Layer 2 of a small transformer language model trained on English Wikipedia (8 layers, counted from 0, width 128).
Take only the direct path to the model's output, skipping the later layers: a vector added to the residual stream pushes a token's score in proportion to its dot product with that token's output vector.

Output vectors of the tokens that the questions are about. A number n stands for n times 0.0024.
"ov": 196 70 -112 169 9 -137 59 -13 153 63 3 -4 41 -33 -29 -17 46 -9 -28 -57 65 45 -186 50 -15 -29 -53 78 104 93 -245 93 -198 52 -195 3 16 -123 110 88 -9 134 -84 55 9 -61 -90 31 -123 147 10 -38 69 53 -18 160 -63 182 87 223 65 18 -61 -12 -142 -15 -35 -88 79 43 -120 90 -45 101 22 -126 -191 18 -94 -126 -114 247 81 50 -146 6 -25 -50 117 -16 -8 25 129 121 18 -301 87 -134 -130 60 -66 -78 -58 40 1 -52 14 -1 102 -128 89 157 -129 -48 55 -11 -180 77 -18 -32 -18 -176 -32 40 188 3 36 34
"ine": 42 17 -280 177 -88 -97 30 88 158 -169 -59 -36 -62 -103 119 35 -131 25 -109 154 132 187 -194 -116 -102 -96 15 70 159 -77 144 0 23 1 -148 -53 59 -196 -76 -29 -109 52 -64 -20 -157 146 41 -48 -115 48 24 18 -47 109 -26 241 -202 -99 273 -138 7 8 -48 100 -49 -35 48 26 40 -59 -74 -116 18 -105 -134 70 -43 -8 -79 54 116 -66 -186 129 5 59 114 32 97 33 17 165 -19 51 22 -287 -244 -9 -43 194 -78 91 166 5 111 30 29 34 185 -213 56 103 45 -160 16 -24 86 45 87 22 93 -159 -32 114 -97 137 -1 164
" also": -105 48 -155 -102 -53 53 -200 168 -58 -28 -14 95 68 141 -27 13 -139 -53 -139 -11 -25 27 -82 246 0 48 -8 13 -183 -20 43 -215 -73 -59 41 129 -81 141 -184 128 -124 46 -163 79 34 165 25 255 -100 39 19 37 -28 -108 -37 78 -184 -8 263 -75 -25 -178 -141 127 -140 344 11 -27 138 77 -7 -143 236 -4 -202 -102 -4 116 16 -141 -156 -20 -129 110 2 -262 165 164 -80 33 -24 130 -133 52 28 -135 -60 150 -1 -57 -321 -195 153 17 169 103 110 96 -77 -42 -32 15 -4 36 20 -135 87 -13 143 131 49 -56 67 -40 71 99 -14 235
"ow": -79 270 9 77 -16 61 15 -21 237 -120 -23 -14 -99 87 -15 8 74 137 139 -196 55 -3 -27 -5 13 -92 42 103 6 -56 -125 -113 -128 -110 -12 163 -178 -105 -66 -97 -60 47 -66 27 131 178 -75 -4 -219 50 9 -81 35 -127 74 -2 -28 113 77 117 -114 -92 -42 176 120 -83 -143 135 143 83 -123 187 -92 106 36 81 -186 -34 -42 71 -153 -110 119 -62 -4 -87 118 -54 -126 29 -81 9 30 87 -104 -217 -192 -142 6 180 -62 90 107 -131 76 175 69 91 52 -57 115 34 13 -34 -16 6 58 -145 -111 4 18 -67 27 58 -33 -11 101 149
":": -90 131 -45 -156 -52 -10 -135 -134 70 -48 170 41 -111 -63 67 64 48 -152 27 13 -137 47 -83 -66 48 -88 -48 -218 -58 21 34 -75 -48 -17 -42 36 22 32 -29 72 -45 -72 66 7 -12 -30 -86 21 -11 82 -6 -156 -24 -9 158 64 -87 146 45 10 54 -152 57 -121 22 241 -45 227 99 74 113 61 292 -38 40 -43 -116 -203 -33 68 18 -177 122 52 -81 -123 -9 114 -110 -32 79 175 118 -70 17 10 60 -4 -124 -70 43 35 29 107 18 -227 5 101 -129 37 161 -81 -186 -80 -5 34 123 5 48 242 -4 69 108 85 -62 34 -91 -76
"ore": -48 -113 -181 61 -90 155 -41 4 64 36 -54 -109 -202 -93 -31 66 -18 96 36 22 -195 138 -88 39 -137 -52 14 -174 65 64 76 140 -11 -83 -46 116 -101 -121 56 154 -7 205 -34 71 -52 369 143 -153 -4 21 21 20 133 -73 133 -75 76 -8 278 45 338 4 -160 103 -82 -86 186 -107 -28 74 -191 -64 -107 126 -51 -82 -38 -15 11 -68 108 -17 127 -237 -134 -25 243 -8 -32 -71 126 28 -134 -80 17 -377 -143 -7 64 -32 121 -15 -16 60 174 -18 -86 50 27 -28 36 108 -75 -136 55 -94 72 -96 145 95 17 -56 -32 -86 36 145 -99 -8
">": 69 4 34 84 57 12 -103 134 136 -125 181 11 -129 27 53 45 84 -36 61 -10 -15 93 31 7 75 -13 -54 -59 33 53 -265 -51 85 -272 -18 4 -265 -171 14 38 -43 109 -122 94 -14 126 115 65 -102 21 61 9 -30 93 -88 -116 -104 68 138 162 39 -167 25 98 -133 479 37 105 133 62 21 -6 -151 -8 -62 -47 19 -60 -158 -84 -196 -118 57 12 112 -61 24 181 19 37 56 226 -182 -21 -95 -282 -113 162 -127 -107 -43 98 154 84 2 -2 27 37 43 -147 -95 74 -61 -279 -5 -104 24 -162 186 16 58 -81 148 77 28 -43 68 -112
"==": -91 59 -132 32 55 47 -54 94 233 36 137 -19 53 -24 -8 79 -68 -128 -21 -89 -111 -102 -258 36 25 105 9 -76 -37 20 -194 45 14 -44 146 8 34 110 22 -73 -76 -60 -46 -44 -163 161 234 164 73 -30 32 -83 55 -49 37 31 -73 -2 15 -11 137 -23 -100 113 -95 356 -64 77 -12 -155 -169 -150 -74 -99 -27 -33 92 28 -152 201 -117 8 114 81 -107 -160 -60 209 -97 -97 -35 238 -126 20 -4 -32 24 79 -112 -13 -235 -126 14 69 14 -16 204 -86 59 -147 -300 162 65 -82 51 97 245 -32 433 85 79 -76 7 -45 33 -63 97 -205
"te": 103 -3 -330 134 21 62 -23 22 305 -249 -45 -74 -70 -69 -10 -11 55 42 -99 62 197 -87 146 200 -21 -22 -83 -117 -205 72 151 49 141 -30 -51 -191 57 245 -65 -153 -150 -53 -82 74 -2 7 53 218 -34 -68 16 39 16 16 -234 -19 76 103 2 96 240 -10 39 -54 159 259 212 -222 -119 28 10 203 -51 -2 -139 -58 11 -29 160 -270 -173 -80 13 56 10 -17 -60 -28 59 -8 145 3 -200 34 -27 -154 -1 75 -94 67 -69 30 73 110 166 70 -28 84 175 -149 20 -37 179 -70 -48 -96 23 -217 -31 -174 -68 4 -19 73 -34 -171 59 29
"al": -142 -132 -5 -39 -142 122 101 28 150 33 79 -6 -70 179 -66 -1 -51 61 -16 123 70 56 -54 140 -232 112 -191 15 162 34 -45 -47 78 72 120 -26 -32 49 -150 -40 75 -52 -100 71 -144 -25 165 83 36 -82 -2 22 23 72 87 -61 -130 -111 -69 137 68 -83 -8 -30 11 -117 -8 -12 -64 -26 130 -101 44 4 -25 35 82 -89 111 -347 -100 -107 81 -129 27 -67 20 39 128 -98 -7 -11 69 -72 18 -273 -15 194 -47 -25 96 -1 50 238 -133 -28 115 -15 28 107 24 30 24 -12 -176 97 134 22 -128 -38 -5 124 36 -85 74 -5 -41 -23
"ic": 111 -43 9 72 -58 26 -3 24 194 -183 -40 20 -155 -55 0 -22 39 40 148 107 97 46 -118 -78 -117 -54 -4 140 3 -3 3 3 -105 -2 -47 107 -12 -14 -54 -131 -58 123 -43 107 -91 160 53 -99 228 80 9 116 -17 96 -125 38 -86 167 173 -236 33 8 134 132 -91 -68 -151 171 -86 -110 128 -28 119 -64 -171 -7 134 65 169 -143 71 21 -8 -83 -63 -124 41 112 -5 44 91 15 -46 -95 -70 -198 -130 -146 -153 32 28 -73 52 102 61 52 121 -46 154 9 -15 -76 30 181 48 -115 -23 -180 -33 -176 26 -46 29 26 139 -120 53 -174
"ra": -48 136 -180 126 25 84 6 -93 184 12 -94 -19 -64 6 -40 38 46 28 -74 28 -118 -169 -77 -19 125 -46 -23 8 79 43 -153 104 -62 1 45 75 -253 19 -11 187 -4 82 64 -29 91 48 27 45 202 -106 12 140 3 45 19 -257 56 -41 -39 60 55 -68 -83 13 -66 -8 44 -117 -181 47 -121 206 -219 38 -15 58 30 144 12 -41 -197 -192 43 -15 84 -103 -55 14 126 -69 -51 15 -114 -54 -65 -278 -145 42 93 6 6 25 94 -39 44 -169 -94 50 100 -78 23 -47 25 79 -41 61 183 190 58 6 112 142 -5 70 -43 100 -43 101

Each question shows what one neuron of this layer's MLP adds at an activation of 1. A number n stands for n times 0.0016.

n409: -5 27 -49 8 -88 -41 62 -52 102 -140 -45 54 20 -69 185 19 100 -25 -66 9 37 14 64 -5 8 170 95 -14 -202 -124 47 5 -148 36 -7 -7 111 -177 -55 -5 26 -111 27 -32 -183 30 -151 -26 -41 20 -42 106 65 25 -39 156 -56 0 76 -67 39 -89 -74 86 7 -178 -136 53 -14 -36 178 70 33 -51 60 92 -158 79 -17 -69 -8 -5 33 74 61 -96 29 139 12 -25 74 70 49 -5 69 20 7 -162 -62 52 32 157 52 -93 89 56 24 -134 -21 105 -44 58 -107 128 -106 126 -74 124 11 46 -35 84 30 131 -70 5 -114 0
Which of these tokens does it push up most? "ine"

n13: 74 29 21 -11 157 57 -249 5 23 -93 -101 -8 52 -57 -66 -103 -76 39 80 40 -14 101 63 68 101 -73 -13 -15 3 56 -75 -23 -28 -76 -31 -18 -53 -123 38 -139 -50 -44 -29 -70 0 51 41 -119 77 -97 156 16 19 -51 -20 114 -71 78 67 24 -3 0 115 27 -134 212 108 -54 -201 38 0 -134 -215 182 90 34 3 82 42 90 142 -97 -76 54 18 -131 83 152 109 -24 33 -286 -36 5 51 -168 -234 -14 0 -45 53 83 90 -18 -36 20 101 -78 27 16 3 41 106 -154 -9 -77 -77 53 127 91 8 -8 25 -130 0 99 -43 155
Which of these tokens does it push up most? ">"

n67: 55 -45 -71 -29 -71 -71 -132 49 -13 44 111 78 -44 52 -13 23 50 -71 51 -82 -46 4 -17 9 65 -124 4 179 42 40 70 122 9 -24 -18 2 108 8 73 -155 -120 -39 111 -28 -17 -127 -72 -104 91 48 -48 -67 -15 43 -104 -80 -4 -56 -136 -109 -65 14 -4 31 0 166 104 -17 74 -8 20 20 29 -42 168 -76 27 57 2 78 167 67 35 -81 -66 -41 -100 0 -60 -31 -40 -15 79 32 25 -78 32 -8 34 -10 2 70 -54 -14 0 -21 27 32 -104 44 0 4 4 -24 62 -53 4 -53 -11 66 -21 -68 6 -8 79 50 90 -128
Which two tokens does it push up most, strongest first? ":", "=="

n115: -22 200 -49 17 55 3 -51 41 84 -73 120 45 40 -110 55 -29 -142 -203 -45 32 -59 -18 9 166 -123 -36 88 48 48 179 -117 67 -76 130 50 31 66 34 -12 -207 120 -94 103 215 31 -73 34 35 -216 121 36 24 160 50 35 113 -36 71 143 20 -96 -113 58 139 25 -141 -40 -34 -42 -139 29 -159 70 -49 -73 167 -177 -28 98 -150 -69 81 -37 98 27 69 65 18 64 0 112 79 85 -82 74 -18 138 -62 -73 33 8 -43 -167 -98 106 -54 -12 -43 51 34 -80 -81 -32 -44 -109 -100 -249 91 -96 -18 3 49 -36 6 -83 65 24 51
Which of these tokens does it push up most? "ov"

n462: -55 -62 -93 45 29 115 -154 12 26 -14 -157 53 6 -29 -98 76 20 -79 -76 -148 13 -142 -125 135 79 74 124 -46 -63 223 -15 -20 77 -76 13 33 -109 -53 -34 163 64 -19 -168 87 93 -69 -82 37 -74 -185 157 25 -154 51 50 -77 -12 -51 -87 -125 12 -167 6 -87 3 77 -15 87 -58 103 -17 -237 103 118 -35 215 48 144 98 -69 90 171 -208 96 55 -125 49 -86 59 8 153 16 -50 -99 76 54 -66 -63 49 27 -203 49 -13 -3 82 126 61 -27 -52 18 61 -149 -22 128 32 -9 6 156 92 -101 72 9 111 -99 131 179 71 -205
Which of these tokens does it push up most? " also"

n129: 80 87 59 36 184 175 -18 237 138 -3 0 -241 58 -51 -48 36 109 -27 -2 -64 -64 -33 -137 -60 -25 -27 -127 -11 -3 35 22 141 -17 -54 211 -8 8 57 19 17 -69 -7 -146 34 -221 -74 126 -34 -93 -66 99 -7 -215 44 86 -77 -59 -39 -43 24 -3 -94 -93 -33 8 -106 126 104 65 -33 -34 42 87 -29 65 -114 -38 -178 -117 115 0 -101 -31 138 -8 -83 -26 96 3 6 -42 80 -129 35 -88 -18 45 -88 -42 0 137 74 80 101 237 88 88 58 -65 -159 78 -97 -77 49 -32 50 6 -57 -69 65 -25 -129 7 83 -128 19 54 -53
Which two tokens does it push up most, strongest first? "==", ">"

n342: -76 -117 42 22 -13 187 49 32 -161 10 162 -48 5 -52 112 -112 -57 16 93 -98 65 -10 -123 66 60 35 101 12 -51 20 -37 -8 147 56 67 -80 150 -91 -109 -68 72 -89 -3 16 43 54 87 8 -155 -91 -41 29 249 -79 -70 -180 -117 -77 -36 -26 -31 152 -53 -54 3 59 -91 126 -150 -89 10 126 -45 -39 29 -103 137 34 -70 -17 -75 -20 5 72 -34 84 -62 60 98 31 33 -14 29 63 -48 167 129 13 98 45 32 98 -64 70 -182 2 43 13 -10 85 96 -67 6 -34 20 87 37 -185 -129 22 -166 -75 -180 173 -20 -26 -13 208
Which of these tokens does it push up most? "al"

n186: -11 59 -55 -188 -113 -106 -153 -265 -168 -158 -126 52 -139 -30 -54 82 -178 -131 110 133 103 234 -107 -20 61 -78 -113 119 135 -68 -119 18 -62 -105 -53 66 -162 160 -105 26 -45 47 55 101 -136 113 229 -65 209 134 163 32 97 94 -58 -19 266 44 -51 -3 -74 -125 -156 400 -45 -58 15 75 -137 -34 176 61 -73 98 -36 117 -64 29 -210 63 -92 -128 -77 -46 344 -50 -75 48 -174 -58 96 -113 -10 29 39 -63 -47 233 132 -19 129 237 -133 -138 -228 65 124 97 7 -19 -76 219 -120 62 -34 -122 138 -133 12 38 194 180 -65 15 -72 -36 -60 -45
Which of these tokens does it push down most? "ov"

n95: -19 8 14 -42 -108 102 114 -41 54 -150 22 -26 53 -35 -40 -73 -70 65 85 -89 -182 -57 28 164 28 97 -50 28 84 84 14 40 -35 -35 2 65 38 114 -160 138 138 -8 -143 108 56 -6 153 -23 -102 -28 43 -85 84 -85 110 -199 -22 5 -17 52 14 134 -63 -51 22 -212 -131 -20 6 -56 126 171 87 -3 -175 47 12 -58 24 -181 149 -90 -66 0 11 45 -5 -36 36 41 -114 249 -17 -95 -18 -119 124 -115 -76 -124 60 83 -30 -125 34 41 0 -7 -122 222 71 80 -72 142 -74 100 18 -30 89 122 25 -174 -76 -45 43 110 -150 76
Which two tokens does it push up most, strongest first? "al", "ore"

n280: -31 -157 50 -270 0 -139 -142 127 -17 -33 -24 -10 51 -38 -36 -98 110 100 18 -23 -111 -60 -41 24 -27 107 18 25 -16 2 -19 -28 14 -34 74 130 -21 -32 -9 43 -118 -99 -32 3 163 -243 -3 -22 -143 53 3 -68 50 -29 0 -86 78 29 193 50 -120 82 -25 -79 147 -3 -44 -5 35 52 142 67 93 -78 -58 146 83 -32 -36 8 -49 -177 124 101 -10 46 88 -23 -106 -25 102 89 -14 -21 124 230 31 -146 -136 -19 -34 90 -125 5 96 -126 -75 146 -132 11 -77 -70 -31 112 2 44 159 -69 -6 27 -64 -34 -37 92 67 3 -36 182
Which three tokens does it push up most, strongest first? ":", " also", "ow"

n355: 7 129 43 25 -29 -15 -32 12 -160 49 -22 2 76 -93 -48 82 -33 -12 64 -83 -153 -25 -55 -64 -129 -46 9 -49 71 120 97 -16 46 0 63 -143 55 -61 60 -10 94 -82 -104 7 -114 145 17 -63 -43 -119 31 35 116 4 31 -41 81 -192 -23 103 43 24 102 7 131 -110 78 42 -77 -40 -136 -5 17 43 74 -33 47 -5 -9 -8 -24 34 -30 -36 -19 -56 -214 -94 2 0 82 -158 33 -100 -48 -86 106 -32 52 126 -22 158 -71 -112 -60 36 99 57 56 162 -93 35 10 163 -97 -50 -13 51 110 76 29 104 -58 17 -94 83 -151 84
Which of these tokens does it push up most? "ore"

n279: 60 -53 -25 107 -63 -40 -124 -144 -123 -132 -64 189 -110 112 -57 -31 114 145 7 -21 125 -71 -32 -112 -9 50 -61 78 105 54 -8 -16 9 -58 -182 81 124 11 84 -34 -65 68 -64 24 -6 -14 -197 60 67 35 0 24 49 35 -3 58 -11 -142 -12 -85 29 50 112 9 53 -69 -164 31 -176 -65 -109 -48 207 35 82 129 -18 -36 38 -71 36 81 -111 -37 -114 -69 -234 75 -83 -98 139 -134 -57 -57 -5 -40 -68 -99 -3 61 -41 -49 3 139 -60 0 81 50 156 149 -3 70 -41 196 -119 -63 15 -58 132 41 -28 81 107 96 223 -19 93 -105
Which of these tokens does it push up most? "ic"

n414: -54 -19 23 -49 -41 -165 71 -75 147 99 -21 -47 55 -84 32 -35 10 -6 132 8 -40 89 -43 -44 99 -44 44 2 -21 -35 94 38 131 -13 -73 22 4 42 -17 2 -53 -59 13 31 -147 -108 41 -158 33 -13 54 110 85 -135 -40 90 60 30 -82 -2 85 -54 46 19 -65 52 -130 -51 75 -64 76 -26 17 20 16 31 97 54 -18 133 -9 -39 -70 2 -72 74 -57 29 184 -1 -30 -64 19 -72 -6 134 29 32 -12 -84 33 51 -52 -27 -13 -62 -36 -80 23 -19 -35 106 -20 18 -35 69 -9 15 -65 118 -87 -8 102 -70 -188 -76 -58 -58
Which two tokens does it push up most, strongest first? ":", "=="

n437: 37 -15 -7 -134 -27 -107 -73 2 -135 -84 62 -96 -46 80 -67 12 29 56 17 96 -29 -2 -82 139 105 -178 21 47 -10 30 -42 84 39 57 -4 89 136 18 -120 58 7 14 75 126 56 -86 10 93 -51 79 -48 -55 34 -176 0 -29 -2 34 -100 -40 -161 -15 157 38 -92 97 -33 -33 155 -84 85 94 -111 15 -30 -76 -40 -133 -75 79 100 -67 -24 -26 0 -100 82 -160 -25 -66 65 -31 58 34 78 72 41 -86 145 -57 -42 2 11 -64 -10 30 121 85 149 133 -108 -41 -135 -113 71 31 45 104 33 204 103 12 -137 -66 22 27 -86 -134
Which of these tokens does it push down most? "te"

n237: 72 -91 -165 -3 0 72 -93 102 -92 -234 -71 47 -120 169 40 67 -113 43 -43 178 9 -22 -85 22 69 24 -73 5 120 81 -6 110 105 -40 -8 11 -35 80 18 114 30 -48 -15 -175 66 57 -173 -122 46 93 88 93 -18 -72 -19 111 255 -3 115 -66 89 -17 -132 -54 304 -42 97 -60 -51 33 22 57 69 -60 209 -59 -111 9 84 -65 220 -55 126 88 -112 -31 -80 -107 74 44 -23 -108 34 12 -176 -89 -89 -33 133 -103 -44 -160 -167 3 -36 -153 140 -5 62 -94 55 -111 46 -214 -37 9 -97 53 130 76 -51 111 -59 -123 -54 -149 -6 27
Which of these tokens does it push up most? "ore"

n113: 67 -45 -12 -91 60 19 8 -42 133 -80 9 78 10 -13 29 49 -125 -12 32 -54 -78 71 51 17 -12 43 -5 7 -125 41 -14 91 -2 -56 110 -78 -40 -21 2 149 -24 9 -68 23 -24 -41 -71 -147 -7 161 243 40 -72 -79 67 59 -14 43 72 13 156 -70 -79 48 -52 191 -20 41 83 36 -119 -57 -23 16 -28 194 109 31 23 -198 -115 172 -112 115 62 -23 -32 -18 54 -61 70 45 -15 19 34 -93 30 -55 -98 -83 -2 -78 -75 42 -109 64 -56 27 48 -112 29 64 44 -95 44 -5 -166 -120 -5 20 41 158 172 17 -32 -51 -70 -157
Which of these tokens does it push up most? ">"

n272: 53 -31 16 -154 -109 -17 82 16 0 37 -66 -58 38 -11 -88 36 23 -2 60 25 73 -58 -78 24 56 43 0 -181 110 -50 -28 -66 81 52 23 149 -52 38 -8 -17 84 -86 -7 88 36 24 153 44 -94 -137 138 74 25 -75 109 143 33 30 -112 -96 -109 84 79 -77 0 -3 -49 74 -31 -167 -47 75 -76 83 67 47 18 9 49 58 -10 -4 16 17 109 23 -60 -124 -47 -85 -120 15 13 84 -49 28 78 34 -17 -12 -19 -62 -278 -19 -46 -62 -46 -110 124 -2 -95 99 -30 -15 -8 -149 15 143 -5 67 -107 -60 -56 -19 96 108 54 144
Which of these tokens does it push up most? "=="